Layer 2 of a small transformer language model trained on English Wikipedia (9 layers, counted from 0, width 128).
In attention head 3, each number of a token's query is one row of weights dot the token's vector x plus its bias. The head spreads its attention over the tokens so far by the softmax of query dot key.

Query weights of the head. A number n stands for (n - 500) times 0.00093.
q0 (bias 0.021): 546,796,469,574,563,537,551,583,576,525,585,314,365,573,458,353,493,332,507,493,425,785,364,480,490,381,427,262,690,655,372,447,696,582,503,417,645,539,389,597,584,469,503,557,293,609,559,536,392,456,543,453,435,567,382,579,295,517,528,479,542,568,600,622,576,804,594,555,396,558,422,409,670,336,420,443,575,480,635,441,309,514,617,270,310,340,527,530,571,497,431,537,383,555,443,429,430,664,552,631,569,582,478,493,651,611,619,411,684,421,641,462,467,510,487,500,345,574,282,540,441,646,386,384,666,283,605,497
q1 (bias 0.120): 439,474,434,457,402,462,521,611,497,668,527,525,573,440,505,398,479,451,429,548,364,585,283,557,485,507,483,508,516,279,512,492,662,497,392,526,294,473,500,475,459,584,445,397,309,337,532,544,641,615,382,526,484,532,582,605,545,413,636,500,558,479,521,490,432,322,495,542,556,471,581,415,495,632,513,479,675,480,438,603,543,383,552,534,485,556,449,357,546,535,416,601,430,500,518,532,444,585,495,371,526,379,651,492,638,473,423,495,415,598,428,430,612,505,677,579,448,352,465,381,503,641,411,512,605,631,495,518
q2 (bias 0.332): 652,549,481,609,585,434,667,585,515,653,425,460,475,467,578,563,415,504,310,478,489,680,424,571,740,543,137,372,366,389,689,566,626,670,573,657,343,476,540,552,522,504,778,504,698,621,529,251,455,306,353,601,336,590,452,368,426,564,255,338,246,669,650,482,521,544,545,587,448,645,449,496,435,449,537,360,342,386,551,527,472,329,626,702,572,481,537,358,432,304,373,574,671,738,462,252,741,415,335,366,458,532,479,508,593,638,589,725,560,409,464,226,336,496,515,428,568,537,348,731,349,589,462,489,429,545,540,455
q3 (bias 0.152): 481,509,519,390,576,543,465,446,289,376,398,516,488,459,483,424,515,463,556,453,573,459,579,482,536,413,419,459,405,558,537,489,515,437,583,446,647,572,418,445,573,457,418,509,515,534,639,533,438,509,430,520,513,510,485,446,403,502,506,434,579,513,551,474,564,608,531,496,433,509,608,584,485,496,538,498,359,489,411,526,438,513,507,412,535,402,487,434,473,504,596,496,442,538,471,454,472,514,400,483,521,521,469,526,438,432,616,531,517,417,559,523,495,511,505,406,446,569,466,522,547,431,611,426,525,471,464,505
q4 (bias 0.192): 630,604,580,716,678,520,610,577,388,450,391,410,193,378,418,621,543,352,562,382,500,784,505,484,803,639,89,354,394,749,732,704,537,683,554,596,609,467,465,461,469,495,769,480,635,791,364,271,192,293,236,422,532,608,290,348,296,495,272,467,452,312,697,525,681,806,645,755,407,653,735,510,490,324,474,427,232,398,465,586,564,435,595,664,331,408,583,386,104,633,585,428,442,974,443,102,472,426,440,435,415,511,120,699,448,778,737,656,673,318,666,352,247,320,490,405,615,629,324,747,419,198,772,396,832,270,500,619
q5 (bias 0.033): 618,332,482,318,511,652,517,561,521,430,421,585,362,376,486,376,386,469,507,368,500,434,573,514,657,362,510,344,296,497,526,449,623,559,670,504,489,377,620,526,456,415,490,463,578,375,653,430,510,534,470,486,395,543,468,527,598,349,644,395,461,610,687,526,639,559,449,437,445,654,486,840,572,400,636,545,388,368,373,408,561,479,609,608,543,330,596,325,428,415,507,642,556,683,610,107,582,444,609,305,329,601,379,372,428,283,553,658,365,449,453,578,272,405,547,550,510,757,417,693,482,629,553,497,342,597,483,319
q6 (bias -0.045): 507,361,595,655,536,437,548,544,523,551,447,606,548,295,573,541,270,497,465,487,478,446,596,478,423,451,225,407,363,372,539,435,471,654,533,546,430,480,318,463,519,539,545,394,563,469,590,432,644,373,404,611,604,656,640,574,759,345,461,580,621,535,464,503,497,299,476,442,506,645,564,602,689,404,651,527,547,444,500,618,694,384,350,487,515,622,351,681,589,487,484,472,448,246,535,627,431,524,662,510,765,647,440,526,551,435,467,342,593,594,586,394,409,462,243,313,546,525,472,575,497,516,402,454,450,407,528,588
q7 (bias -0.027): 685,349,489,362,504,507,496,460,527,460,570,644,574,265,554,380,561,308,555,511,550,595,795,530,450,507,563,593,477,677,461,340,583,366,492,716,562,664,249,520,437,504,556,639,481,395,608,337,530,415,467,507,538,280,619,417,518,485,337,699,485,634,397,595,678,730,376,650,456,157,414,830,503,504,372,548,465,478,431,500,653,227,600,519,404,313,327,407,507,296,310,635,444,470,545,655,532,680,379,741,598,395,454,541,423,572,642,427,444,669,468,665,610,331,361,575,546,386,504,484,550,745,485,436,535,626,359,640
q8 (bias 0.025): 447,452,629,617,730,595,471,459,589,562,602,646,494,497,439,455,580,526,337,570,375,514,432,565,450,632,358,500,500,417,528,500,418,610,633,543,594,537,375,528,756,427,526,614,460,544,534,465,380,429,387,651,418,641,500,682,544,673,359,486,642,584,533,475,573,641,431,481,513,307,798,571,577,419,678,419,588,570,415,450,397,513,426,549,518,475,577,548,252,449,368,557,402,536,474,497,426,619,361,426,307,463,436,399,532,550,420,485,403,275,656,680,203,465,582,556,340,266,590,646,580,548,484,515,298,510,437,331
q9 (bias 0.015): 295,653,445,583,486,533,351,405,582,601,542,406,599,399,343,689,361,429,344,507,413,514,486,779,614,417,535,453,521,590,484,628,763,402,355,356,629,825,490,457,384,373,609,490,625,549,591,518,423,420,634,367,384,458,371,510,585,507,521,257,507,507,397,637,588,547,692,545,610,605,398,477,674,584,444,379,686,487,503,472,424,479,352,354,574,371,567,543,567,566,315,480,490,579,597,265,460,376,455,560,520,721,700,443,730,419,379,544,332,610,497,500,590,487,441,603,535,467,584,366,524,414,336,410,528,554,432,367
q10 (bias -0.032): 425,466,527,555,641,273,447,778,492,626,544,292,576,489,421,370,621,328,459,425,602,524,412,534,445,403,258,462,438,630,532,726,693,393,695,527,397,736,573,750,628,554,500,403,123,422,383,431,549,519,644,459,388,429,753,740,400,511,461,492,504,534,616,349,336,524,468,489,601,496,615,572,493,606,545,380,261,429,622,465,482,233,609,296,652,276,357,292,504,641,539,619,381,438,330,524,500,690,623,476,569,571,672,424,564,357,480,493,359,608,317,557,665,556,459,464,659,541,474,626,602,377,345,641,615,530,688,316
q11 (bias 0.021): 517,464,618,527,684,429,420,503,665,493,407,387,469,484,442,433,517,450,618,659,525,433,563,553,551,400,364,510,299,415,537,516,473,579,449,550,569,521,525,521,503,429,463,600,415,465,503,535,523,458,455,562,530,657,482,462,516,546,554,441,433,507,510,575,506,507,467,389,445,610,555,398,365,646,604,534,251,536,682,649,633,821,740,467,550,490,526,510,277,581,648,574,557,604,546,596,661,428,421,428,323,690,463,507,425,162,463,362,302,278,459,438,311,705,329,307,651,507,392,192,354,620,554,563,665,464,471,441
q12 (bias -0.080): 424,583,510,334,596,547,361,604,631,472,631,562,466,187,664,547,543,403,596,633,413,291,455,420,326,656,398,645,539,626,552,600,477,461,609,399,537,696,547,473,481,592,165,393,543,613,544,445,513,484,513,538,556,427,550,544,544,602,415,699,513,599,428,503,539,548,378,546,494,454,480,394,512,568,478,423,399,585,516,322,467,397,528,438,500,453,570,455,314,481,467,550,441,569,410,463,249,345,423,523,213,460,667,455,522,621,307,470,458,388,525,588,516,630,588,454,693,519,642,210,536,610,490,494,410,410,696,389
q13 (bias -0.033): 521,497,532,237,607,382,607,550,563,305,608,515,578,352,217,500,454,552,466,595,580,595,677,479,463,716,423,386,363,346,360,534,640,535,507,304,550,312,576,555,336,454,521,419,557,396,517,456,452,353,443,442,598,261,802,473,466,524,556,529,461,383,342,562,290,412,560,398,687,566,450,445,440,460,354,580,605,513,627,521,532,618,401,535,490,473,732,634,370,632,514,446,566,472,476,630,224,627,464,669,430,673,705,462,541,503,600,362,431,500,580,422,439,449,557,536,352,312,454,526,365,375,612,536,493,748,707,592
q14 (bias -0.004): 507,425,300,556,653,322,631,521,715,531,530,757,452,645,459,487,414,573,299,568,476,519,664,319,304,541,666,286,268,607,500,553,379,442,485,452,749,470,573,696,629,441,577,411,676,673,458,632,410,636,535,626,482,447,526,584,359,353,769,477,370,395,470,733,415,403,574,674,428,372,401,572,596,486,571,446,382,447,359,597,612,448,247,430,414,536,561,489,428,557,459,454,298,637,399,682,524,572,580,436,379,314,521,504,407,742,713,544,489,466,290,438,411,407,404,483,414,687,660,644,258,557,352,490,519,359,437,539
q15 (bias -0.006): 789,252,669,519,830,540,478,576,218,709,485,464,318,407,588,473,485,481,343,558,787,457,374,257,464,644,359,264,316,546,455,665,515,426,360,541,481,353,610,516,555,605,582,514,599,500,393,732,379,635,507,431,324,595,409,475,601,478,530,496,526,427,241,486,566,649,599,504,391,601,461,504,513,482,525,404,647,554,436,405,497,618,398,298,286,478,533,412,529,403,444,457,355,601,746,558,400,598,472,508,448,404,448,415,266,653,534,527,448,500,610,716,504,300,468,397,331,609,458,710,318,493,372,339,462,666,578,617
q16 (bias -0.009): 404,635,292,448,618,360,277,479,529,274,560,477,245,601,660,596,397,717,489,468,679,523,547,443,545,674,487,597,617,531,415,668,376,292,493,445,638,451,573,287,543,383,482,188,700,601,351,603,597,582,423,472,460,541,251,458,273,518,697,523,482,732,526,381,517,481,550,503,496,554,650,578,510,427,651,450,466,468,691,437,409,481,582,518,793,518,553,439,372,539,383,598,580,332,504,365,229,490,524,455,547,331,399,780,564,548,574,430,475,387,476,547,504,405,588,411,449,535,452,562,511,321,529,456,444,453,257,698
q17 (bias -0.045): 480,336,712,439,742,393,400,623,834,507,728,645,569,712,332,375,626,647,467,438,427,612,364,543,551,622,478,464,661,475,528,445,517,510,636,429,545,538,465,465,539,433,303,380,248,523,545,542,635,497,548,441,477,534,355,519,490,579,456,552,429,385,544,428,534,482,457,516,552,450,376,431,530,283,545,595,552,526,205,446,497,538,528,236,566,659,369,513,562,500,328,477,427,352,319,479,797,553,475,755,316,497,494,626,546,436,466,460,503,493,624,503,516,562,532,620,560,503,475,358,473,662,466,418,579,513,705,464
q18 (bias -0.005): 392,320,496,536,420,515,566,296,713,570,573,712,408,662,488,504,389,457,420,439,526,747,597,701,855,474,493,527,457,581,478,534,551,539,734,445,408,675,500,557,787,638,313,583,488,639,332,475,670,91,417,362,531,364,511,414,417,458,547,346,528,192,579,394,515,599,397,478,542,574,516,323,359,448,621,586,383,360,732,639,547,420,644,508,360,413,546,696,323,496,496,587,590,378,465,375,362,474,622,581,707,274,704,465,423,556,360,586,566,472,623,504,515,481,402,404,522,378,619,355,898,367,331,500,564,423,616,439
q19 (bias -0.047): 748,665,471,445,697,368,369,591,733,474,445,522,373,631,657,117,425,578,629,404,520,621,512,500,531,535,584,427,616,767,561,492,545,700,437,674,585,761,394,331,476,629,673,568,462,556,492,552,796,496,595,411,393,454,374,401,722,464,512,445,716,630,454,627,485,266,534,481,307,471,589,427,300,508,628,459,509,683,555,220,542,572,843,393,310,332,548,488,395,496,152,472,549,624,605,649,99,585,574,606,467,619,350,618,645,583,500,633,480,410,363,396,524,408,492,578,748,278,305,386,533,500,467,546,347,427,524,400
q20 (bias 0.072): 582,376,482,457,375,643,552,680,230,548,736,377,372,297,417,433,479,507,548,289,467,496,587,583,671,681,438,660,338,490,461,578,292,486,461,436,626,693,430,537,558,560,479,384,568,575,426,637,555,393,760,593,489,511,297,594,507,572,401,435,518,486,684,368,526,741,586,547,394,721,420,393,747,637,708,503,246,636,443,643,380,755,450,433,668,520,473,410,410,452,525,459,444,560,604,424,489,562,609,522,394,475,438,639,610,430,435,652,611,548,393,493,442,497,517,563,497,242,573,511,364,388,447,371,554,472,379,394
q21 (bias -0.016): 239,423,379,404,775,344,698,496,667,242,764,301,535,583,593,623,473,631,643,660,482,480,500,493,518,761,597,474,666,394,633,344,553,641,569,496,500,695,192,583,500,462,275,478,511,504,561,441,556,261,551,449,485,404,636,428,558,566,685,325,439,441,697,458,650,528,654,297,573,643,523,326,470,554,445,459,523,493,475,580,611,477,582,541,369,522,673,496,326,427,439,496,252,470,463,608,564,507,252,546,703,508,416,463,526,543,343,407,522,477,539,574,419,423,667,468,518,680,304,376,401,529,326,426,280,619,741,430
q22 (bias 0.010): 838,743,555,727,674,348,500,416,452,654,406,601,346,626,425,633,478,544,725,458,403,247,504,547,535,452,662,507,573,493,694,514,471,471,493,592,702,345,542,668,429,283,456,521,415,402,270,304,601,479,367,464,679,332,303,566,525,525,555,376,522,468,291,275,618,416,434,379,582,511,492,439,451,385,387,567,440,711,266,489,321,589,531,650,421,638,407,661,586,394,500,634,369,617,622,496,527,728,469,372,624,338,599,572,546,667,571,480,439,621,441,643,468,504,458,431,668,550,642,554,489,451,526,558,583,424,343,383
q23 (bias 0.008): 721,554,369,243,632,485,645,644,536,604,679,358,493,485,419,500,215,622,465,653,586,512,441,290,481,304,482,333,504,496,489,557,342,407,408,603,528,349,485,810,411,452,531,408,616,625,387,317,679,438,587,438,397,573,393,466,341,623,583,496,540,426,754,695,478,857,478,753,373,594,528,338,578,549,580,532,533,317,508,728,391,580,358,433,489,347,327,287,492,553,111,534,358,500,655,537,656,309,448,459,583,829,438,613,697,729,468,594,457,525,560,449,408,496,462,507,519,546,328,312,448,656,333,378,435,477,327,542
q24 (bias 0.036): 523,566,428,469,726,650,541,573,332,229,247,284,617,337,496,655,239,571,445,591,504,663,466,444,554,440,671,437,553,557,486,518,474,638,527,405,546,504,619,682,452,637,598,453,658,413,496,325,385,411,446,445,353,627,398,554,355,785,432,328,477,377,568,571,584,556,352,586,581,410,613,422,615,374,489,221,313,471,608,324,702,554,486,628,581,277,389,519,429,712,352,379,779,443,400,333,399,567,571,644,534,617,560,515,522,676,323,583,578,527,353,440,621,507,449,282,479,478,475,508,538,387,606,447,841,292,659,463
q25 (bias 0.008): 515,493,635,409,311,629,570,525,403,633,592,528,580,532,622,537,678,445,609,629,454,652,367,343,447,580,435,529,425,633,386,618,589,562,451,343,607,265,458,629,580,642,685,543,466,425,489,496,471,602,429,634,500,584,312,294,446,460,493,289,474,653,597,483,445,496,456,184,456,544,569,496,580,217,507,598,761,539,592,786,476,413,556,400,486,370,551,540,434,478,683,363,500,448,489,213,210,580,528,294,563,469,673,581,420,755,602,596,360,500,666,313,330,540,468,433,692,515,447,531,326,478,657,357,412,782,660,431
q26 (bias -0.010): 735,323,561,377,542,347,286,525,591,580,262,496,751,438,613,390,654,590,356,595,482,444,332,318,619,620,507,556,363,376,387,540,942,534,412,447,562,661,665,365,426,728,557,548,504,584,424,639,493,511,340,345,489,543,578,504,544,637,602,473,527,582,466,465,524,246,331,511,581,213,598,370,452,576,540,521,512,390,489,657,514,620,322,440,603,390,600,452,630,292,477,288,443,568,504,449,258,567,532,601,413,652,401,448,441,594,550,483,194,205,338,662,511,507,306,679,528,515,500,520,439,559,732,401,531,526,457,507
q27 (bias -0.015): 647,565,582,314,492,466,569,511,504,516,480,224,587,395,476,458,397,469,291,530,393,553,461,561,303,165,744,535,539,412,638,639,410,208,394,149,420,520,459,545,477,406,504,624,448,373,478,873,803,473,627,333,636,516,612,526,444,355,336,351,272,450,610,642,590,394,670,254,534,411,351,492,570,478,560,589,633,560,526,331,615,508,695,414,372,523,751,469,661,628,574,556,453,684,523,400,550,569,463,532,473,572,359,662,470,385,274,325,515,536,619,601,545,485,744,478,573,454,710,376,571,590,570,376,516,565,638,458
q28 (bias 0.028): 408,352,485,522,181,413,611,552,591,637,586,435,497,448,356,490,416,464,535,688,339,428,400,319,503,392,706,575,489,544,587,327,453,674,602,695,415,433,723,545,546,529,514,601,669,406,624,386,614,440,486,669,442,448,383,459,562,528,514,701,569,234,304,436,363,640,520,623,444,306,716,450,438,658,570,395,493,545,452,624,547,379,551,561,375,671,813,341,511,490,667,517,615,275,380,422,504,446,320,656,370,704,530,518,546,655,210,546,429,556,476,530,683,461,444,551,395,542,534,305,595,476,522,510,278,592,507,567
q29 (bias 0.000): 356,325,389,484,653,676,584,570,433,493,613,364,444,654,542,417,430,519,574,497,518,289,469,429,407,559,607,621,396,432,477,524,472,323,557,500,713,660,428,434,479,535,616,451,532,455,398,483,364,571,575,426,664,503,480,464,561,654,462,445,548,287,566,471,619,573,417,669,515,412,607,691,650,470,424,661,526,445,590,420,425,404,411,673,586,546,429,445,701,421,538,552,632,244,466,325,393,450,491,665,378,617,439,466,629,383,510,549,565,461,440,433,408,314,579,461,677,568,375,593,529,682,563,409,607,423,590,653
q30 (bias -0.031): 479,336,496,390,493,746,465,446,623,460,687,422,487,450,507,602,493,820,425,486,702,302,407,476,354,631,465,517,465,569,360,554,472,414,606,468,554,471,404,474,442,686,507,669,521,382,533,471,431,449,497,387,671,736,569,517,305,561,549,594,686,277,338,503,380,434,487,510,653,556,525,445,534,533,392,382,457,638,313,440,381,578,599,713,353,321,415,490,713,342,447,378,542,532,277,493,422,546,605,374,727,450,438,759,647,310,379,452,414,402,537,458,364,697,564,517,490,534,398,385,723,628,553,562,514,476,410,442
q31 (bias 0.006): 496,489,634,420,518,406,600,510,489,496,448,470,302,369,349,516,500,475,777,521,258,353,411,270,380,463,563,645,280,628,380,403,457,567,413,385,548,507,435,556,637,753,453,354,303,462,452,519,253,409,352,419,378,584,626,448,593,216,374,363,366,511,486,755,510,526,552,510,686,317,622,521,474,531,653,707,570,653,497,558,636,467,619,539,480,587,363,634,574,472,641,538,607,605,433,474,596,383,530,733,482,581,303,475,518,493,537,500,585,455,534,500,692,287,635,354,490,398,483,549,715,344,421,689,684,511,538,563

Each question shows a short text with each token's key, already scaled and adjusted for position as the last token sees it. A number n stands for (n - 500) times 0.004.

Then comes the last token's vector x. A number n stands for (n - 500) times 0.0068.

0 " |": 551,475,525,303,139,564,382,529,483,435,572,507,403,480,551,479,474,540,519,456,536,478,515,518,508,639,468,534,478,516,410,530
1 " ": 551,606,559,357,111,532,441,565,489,442,537,572,418,467,537,450,508,492,483,515,553,494,437,534,551,612,467,474,493,566,468,544
2 " |": 495,569,514,314,117,564,396,539,506,431,554,518,405,475,535,466,474,531,510,465,550,483,513,521,521,620,458,525,475,533,435,519
3 " ": 388,502,564,365,106,518,438,561,488,442,535,572,417,468,538,451,507,493,484,512,553,493,441,533,549,615,468,474,494,562,469,549
4 " |": 437,463,526,315,112,546,400,534,507,431,552,517,406,476,536,463,473,528,506,462,554,483,515,520,524,615,456,526,477,531,443,519
x: 493,492,488,322,561,555,558,504,425,644,449,723,896,504,454,581,512,505,492,574,536,530,430,500,493,499,436,395,400,306,515,570,438,396,545,429,759,590,562,551,813,475,626,349,622,511,536,551,373,353,445,646,463,504,597,163,338,548,320,446,441,572,516,444,479,489,802,470,453,486,303,434,361,537,560,337,468,488,423,531,463,544,879,566,446,452,456,388,669,164,619,596,537,489,508,608,616,509,212,473,423,614,507,556,619,572,540,654,552,485,401,330,555,528,516,381,458,467,513,571,424,328,425,422,501,326,537,410
Which token does the last token look at most, and with what share of its attention? 3 " ", with about 30%

0 "le": 656,489,525,325,76,464,445,539,526,469,542,542,469,551,546,552,549,507,546,529,588,488,374,540,599,578,430,480,511,541,516,508
1 ".": 517,500,560,278,82,508,398,501,478,466,578,553,384,533,532,452,502,528,552,501,595,472,495,496,557,607,463,499,502,489,413,566
2 " Ch": 423,514,585,333,64,459,399,566,516,468,518,575,483,397,478,431,531,537,490,509,563,537,438,475,569,561,454,555,482,532,410,543
3 "ri": 316,525,554,355,75,517,399,536,474,512,528,559,438,498,522,501,515,509,571,484,580,475,467,464,506,653,561,489,535,533,457,458
4 "s": 467,464,568,359,102,488,382,508,534,471,493,600,359,460,544,448,513,517,546,501,563,513,447,531,561,680,415,478,434,541,398,523
x: 560,440,460,238,543,538,634,599,477,592,484,754,933,576,483,518,506,477,361,464,563,465,377,523,449,512,363,497,410,348,616,693,537,399,658,551,668,571,503,342,628,364,449,293,675,509,471,482,424,341,349,697,541,493,550,190,419,490,360,381,602,575,425,293,450,226,827,448,365,423,434,376,431,564,614,391,456,554,418,574,502,602,803,534,448,498,382,459,685,352,508,649,585,514,424,754,632,433,312,508,467,627,536,512,498,531,492,758,474,528,368,343,550,544,573,370,528,358,563,540,551,358,559,443,460,420,481,469
Which two tokens does the last token look at most, in order? 3 "ri", 2 " Ch"

0 " De": 647,554,566,321,105,580,491,522,509,468,583,609,412,478,494,502,426,526,569,483,524,552,423,496,525,545,436,508,492,537,498,511
1 "e": 579,604,507,352,88,543,446,579,538,448,555,582,413,488,518,484,537,485,530,510,525,544,439,482,536,621,490,495,464,607,467,522
2 " N": 429,581,542,352,83,511,406,520,549,476,563,563,416,519,530,494,516,471,537,510,585,510,411,456,511,612,419,502,491,556,473,511
3 "gu": 359,509,540,367,103,525,389,578,591,433,556,611,511,434,503,477,540,570,567,497,533,498,470,514,487,619,478,516,450,501,510,533
4 "y": 428,408,536,354,104,507,394,524,574,493,511,620,446,464,513,481,534,531,590,498,583,482,419,505,552,616,465,462,470,526,417,506
x: 540,450,555,211,619,518,646,537,289,602,548,771,774,484,456,542,448,505,385,504,602,463,517,509,466,546,465,549,432,401,635,712,406,439,554,371,625,490,567,445,602,386,453,431,626,480,544,482,491,514,374,642,441,493,615,311,403,581,308,482,585,511,417,416,493,305,590,527,374,394,356,438,310,477,587,438,550,565,428,422,466,568,841,543,586,534,345,414,754,337,574,786,636,511,501,749,652,487,70,361,436,579,547,508,540,674,518,601,487,560,380,189,469,658,613,438,550,319,535,660,541,302,436,343,433,311,565,421
Which token does the last token look at most, and with what share of its attention? 3 "gu", with about 60%

0 "vol": 596,473,513,339,109,452,318,591,519,601,501,472,448,537,566,508,525,509,498,541,540,481,458,521,589,561,492,491,552,545,460,522
1 "ver": 604,608,506,354,89,499,410,536,555,491,475,526,411,561,517,481,485,528,570,583,600,491,490,564,531,578,485,478,468,497,444,486
2 ",": 528,510,589,312,105,513,384,518,520,434,560,544,412,510,569,484,479,540,522,504,522,486,506,499,552,644,442,506,480,487,433,571
3 " A": 388,510,578,332,90,496,371,503,500,470,563,551,428,460,494,492,510,512,491,481,552,520,446,499,514,604,441,488,515,560,430,536
4 "ven": 417,441,526,357,89,474,420,579,542,456,564,547,473,511,483,468,469,579,578,538,527,519,450,483,568,601,496,469,472,525,374,484
x: 517,515,577,348,506,608,460,482,437,626,568,699,793,465,436,568,500,427,364,412,503,430,480,531,499,730,463,638,378,352,635,552,304,317,598,481,567,637,531,433,632,346,614,468,741,450,453,536,662,492,506,501,544,479,654,223,499,457,353,426,404,460,407,405,508,365,726,543,374,483,326,483,277,495,686,251,467,547,394,489,540,527,774,573,579,349,382,367,737,460,569,594,738,540,398,857,645,600,90,503,469,439,567,534,595,748,544,643,432,485,418,404,538,528,448,447,470,470,423,618,522,349,395,273,439,349,581,425
Which token does the last token look at most, and with what share of its attention? 3 " A", with about 50%

0 ",": 492,476,577,308,88,523,385,519,497,447,557,550,410,499,558,493,472,537,518,482,509,483,503,498,552,654,457,515,494,487,422,576
1 " me": 517,624,548,363,53,560,472,533,440,465,502,579,427,521,504,508,495,492,506,483,566,481,436,486,482,623,459,567,512,509,476,491
2 "lo": 420,631,529,369,56,553,454,556,453,456,548,538,475,540,568,478,570,533,467,516,533,468,463,544,506,586,467,498,481,509,459,425
3 "d": 441,502,532,349,60,472,375,546,551,468,562,565,439,459,520,486,528,487,548,515,568,477,439,519,580,602,507,495,495,551,462,518
4 "ic": 444,467,542,346,65,500,392,546,485,467,519,555,369,496,520,499,535,520,536,492,502,485,449,521,534,661,499,487,499,527,455,516
x: 451,500,483,354,495,646,549,456,422,474,375,740,732,444,428,596,415,608,383,510,483,430,511,423,477,461,500,522,464,187,639,748,538,324,580,527,586,478,568,378,593,303,473,430,676,580,472,559,594,502,372,705,457,553,530,317,420,564,334,541,550,609,491,400,522,237,839,489,479,476,395,403,326,641,504,208,451,516,374,471,500,419,968,507,375,521,344,439,734,261,582,664,607,436,465,787,550,489,204,573,472,637,493,549,570,535,570,608,621,573,436,417,540,609,462,333,367,452,407,610,616,450,346,412,472,405,575,411
Which token does the last token look at most, and with what share of its attention? 2 "lo", with about 40%

0 "ry": 614,483,495,336,162,480,405,536,571,490,525,605,459,504,564,470,508,503,621,434,559,468,434,526,592,625,428,435,471,498,428,496
1 "\n": 479,531,610,326,151,475,381,540,553,470,509,597,425,438,558,466,483,557,523,468,561,527,510,478,504,638,436,490,475,557,402,526
2 "-": 504,588,541,334,107,553,413,537,526,444,533,544,392,469,537,491,455,517,535,477,551,459,478,479,512,604,451,500,491,491,421,559
3 " S": 388,499,562,366,110,491,440,507,517,442,530,580,420,453,484,479,531,474,496,465,568,481,424,488,497,628,441,503,461,561,423,542
4 "am": 387,400,537,379,118,503,438,584,551,410,534,555,517,475,499,513,512,525,504,544,519,482,430,524,537,613,501,584,484,556,472,601
x: 384,432,436,241,531,546,450,522,310,530,534,619,686,605,451,610,332,499,463,565,405,478,470,517,436,435,309,623,404,400,543,708,453,242,588,573,709,578,500,450,654,440,590,304,652,463,435,553,543,451,517,584,458,491,685,245,392,572,314,408,619,609,421,405,502,383,890,690,388,457,550,401,415,571,631,328,506,376,420,519,533,479,660,642,551,485,408,533,620,170,641,529,680,520,394,689,600,432,81,455,373,488,677,564,576,543,592,491,553,601,476,189,638,611,613,409,576,465,400,700,582,421,295,278,511,407,602,347
Which token does the last token look at most, and with what share of its attention? 3 " S", with about 50%

0 " po": 606,506,534,384,203,495,469,532,518,528,538,517,457,510,501,499,470,488,491,512,529,525,493,476,520,586,511,514,484,534,511,479
1 "s": 531,528,528,407,224,506,433,515,531,481,526,564,414,485,532,451,496,504,509,507,549,516,457,528,540,596,456,490,442,525,447,499
2 "it": 497,558,501,409,215,507,420,513,502,474,551,542,424,510,518,485,509,500,523,494,547,520,471,523,545,596,464,484,474,560,492,544
3 "ive": 470,531,501,408,192,514,425,519,518,484,510,558,446,520,512,491,495,517,521,490,528,501,460,497,544,582,478,487,466,484,468,517
4 " re": 451,435,540,390,205,525,456,532,498,473,535,537,444,496,516,466,513,489,540,506,540,494,437,501,540,570,493,516,515,528,496,519
x: 585,487,424,234,542,598,562,554,405,512,473,610,524,451,470,567,562,474,472,517,497,519,524,349,483,470,302,433,442,231,484,656,616,602,593,435,588,498,526,525,732,523,749,316,689,662,487,492,519,494,484,455,527,586,681,99,387,687,259,361,582,585,426,422,433,363,694,622,408,571,381,364,334,436,700,405,349,496,431,573,337,486,680,520,548,377,393,356,776,238,638,590,629,714,444,662,631,529,181,506,488,629,470,440,524,597,592,629,558,511,374,302,533,544,659,411,504,331,442,607,508,393,483,533,489,449,493,366
Which token does the last token look at most, and with what share of its attention? 1 "s", with about 30%

0 "pi": 640,467,547,349,165,454,430,565,507,524,533,559,459,499,505,446,509,506,486,606,519,537,514,542,559,614,485,516,465,454,474,449
1 "s": 540,532,537,374,171,475,395,518,540,469,515,580,382,495,541,462,491,504,525,509,578,519,455,546,568,632,432,483,425,528,418,512
2 "od": 491,579,527,372,144,495,353,607,522,482,521,481,455,470,506,500,494,535,521,574,575,457,448,534,542,564,467,506,461,527,455,520
3 "es": 446,541,530,375,139,484,410,554,533,442,521,572,398,491,538,467,460,535,531,536,532,525,453,495,518,626,481,484,447,530,452,503
4 "==": 475,503,542,352,144,553,390,552,525,474,558,495,429,482,531,520,517,472,485,477,569,491,494,504,519,595,398,522,517,541,422,549
x: 584,590,387,426,492,655,625,442,374,582,399,691,738,509,435,446,475,468,518,638,445,552,363,363,607,528,483,513,397,367,580,543,443,493,543,542,633,524,517,584,763,470,614,252,657,630,617,541,403,423,297,594,468,511,480,208,459,525,353,456,453,549,439,505,396,325,730,436,478,557,429,290,375,371,590,396,445,528,513,533,415,415,825,488,604,278,419,505,798,352,667,659,512,509,487,588,624,603,193,510,261,496,483,511,482,487,572,695,628,486,464,290,553,567,528,409,405,526,322,487,628,435,307,412,641,388,471,638
Which token does the last token look at most? 1 "s"

0 " appear": 508,497,510,369,230,466,435,541,498,502,569,522,426,504,541,495,507,514,546,539,535,523,466,488,512,630,455,556,471,487,427,439
1 "ed": 526,497,513,382,201,518,411,533,501,466,541,549,416,480,505,491,536,523,535,520,517,476,467,476,530,591,481,511,469,494,423,515
2 " on": 498,554,521,387,210,502,453,522,463,475,566,574,410,499,539,500,473,551,523,467,513,526,451,509,530,601,467,507,495,519,459,548
3 " the": 432,515,528,389,199,543,451,501,529,451,488,532,444,500,535,526,485,529,519,476,542,464,506,523,533,588,428,514,479,519,433,538
4 " Ho": 447,419,512,402,185,522,466,512,554,537,508,556,433,495,489,523,522,510,534,484,561,491,495,538,517,567,510,485,480,540,455,494
x: 544,472,461,216,652,544,374,589,415,456,281,546,720,401,612,588,468,428,530,464,491,608,506,427,608,647,352,504,372,273,487,570,393,496,546,352,704,567,482,482,669,487,562,358,698,647,596,498,637,263,432,610,477,525,565,327,344,652,250,399,573,674,500,447,487,331,673,605,350,434,517,550,303,383,508,476,483,419,460,595,503,491,754,669,597,546,447,453,721,364,612,544,521,640,463,646,594,601,154,550,533,594,559,579,621,649,508,688,585,543,448,285,438,595,542,285,354,417,437,597,502,336,447,404,389,232,524,461
Which two tokens does the last token look at most, in order? 4 " Ho", 3 " the"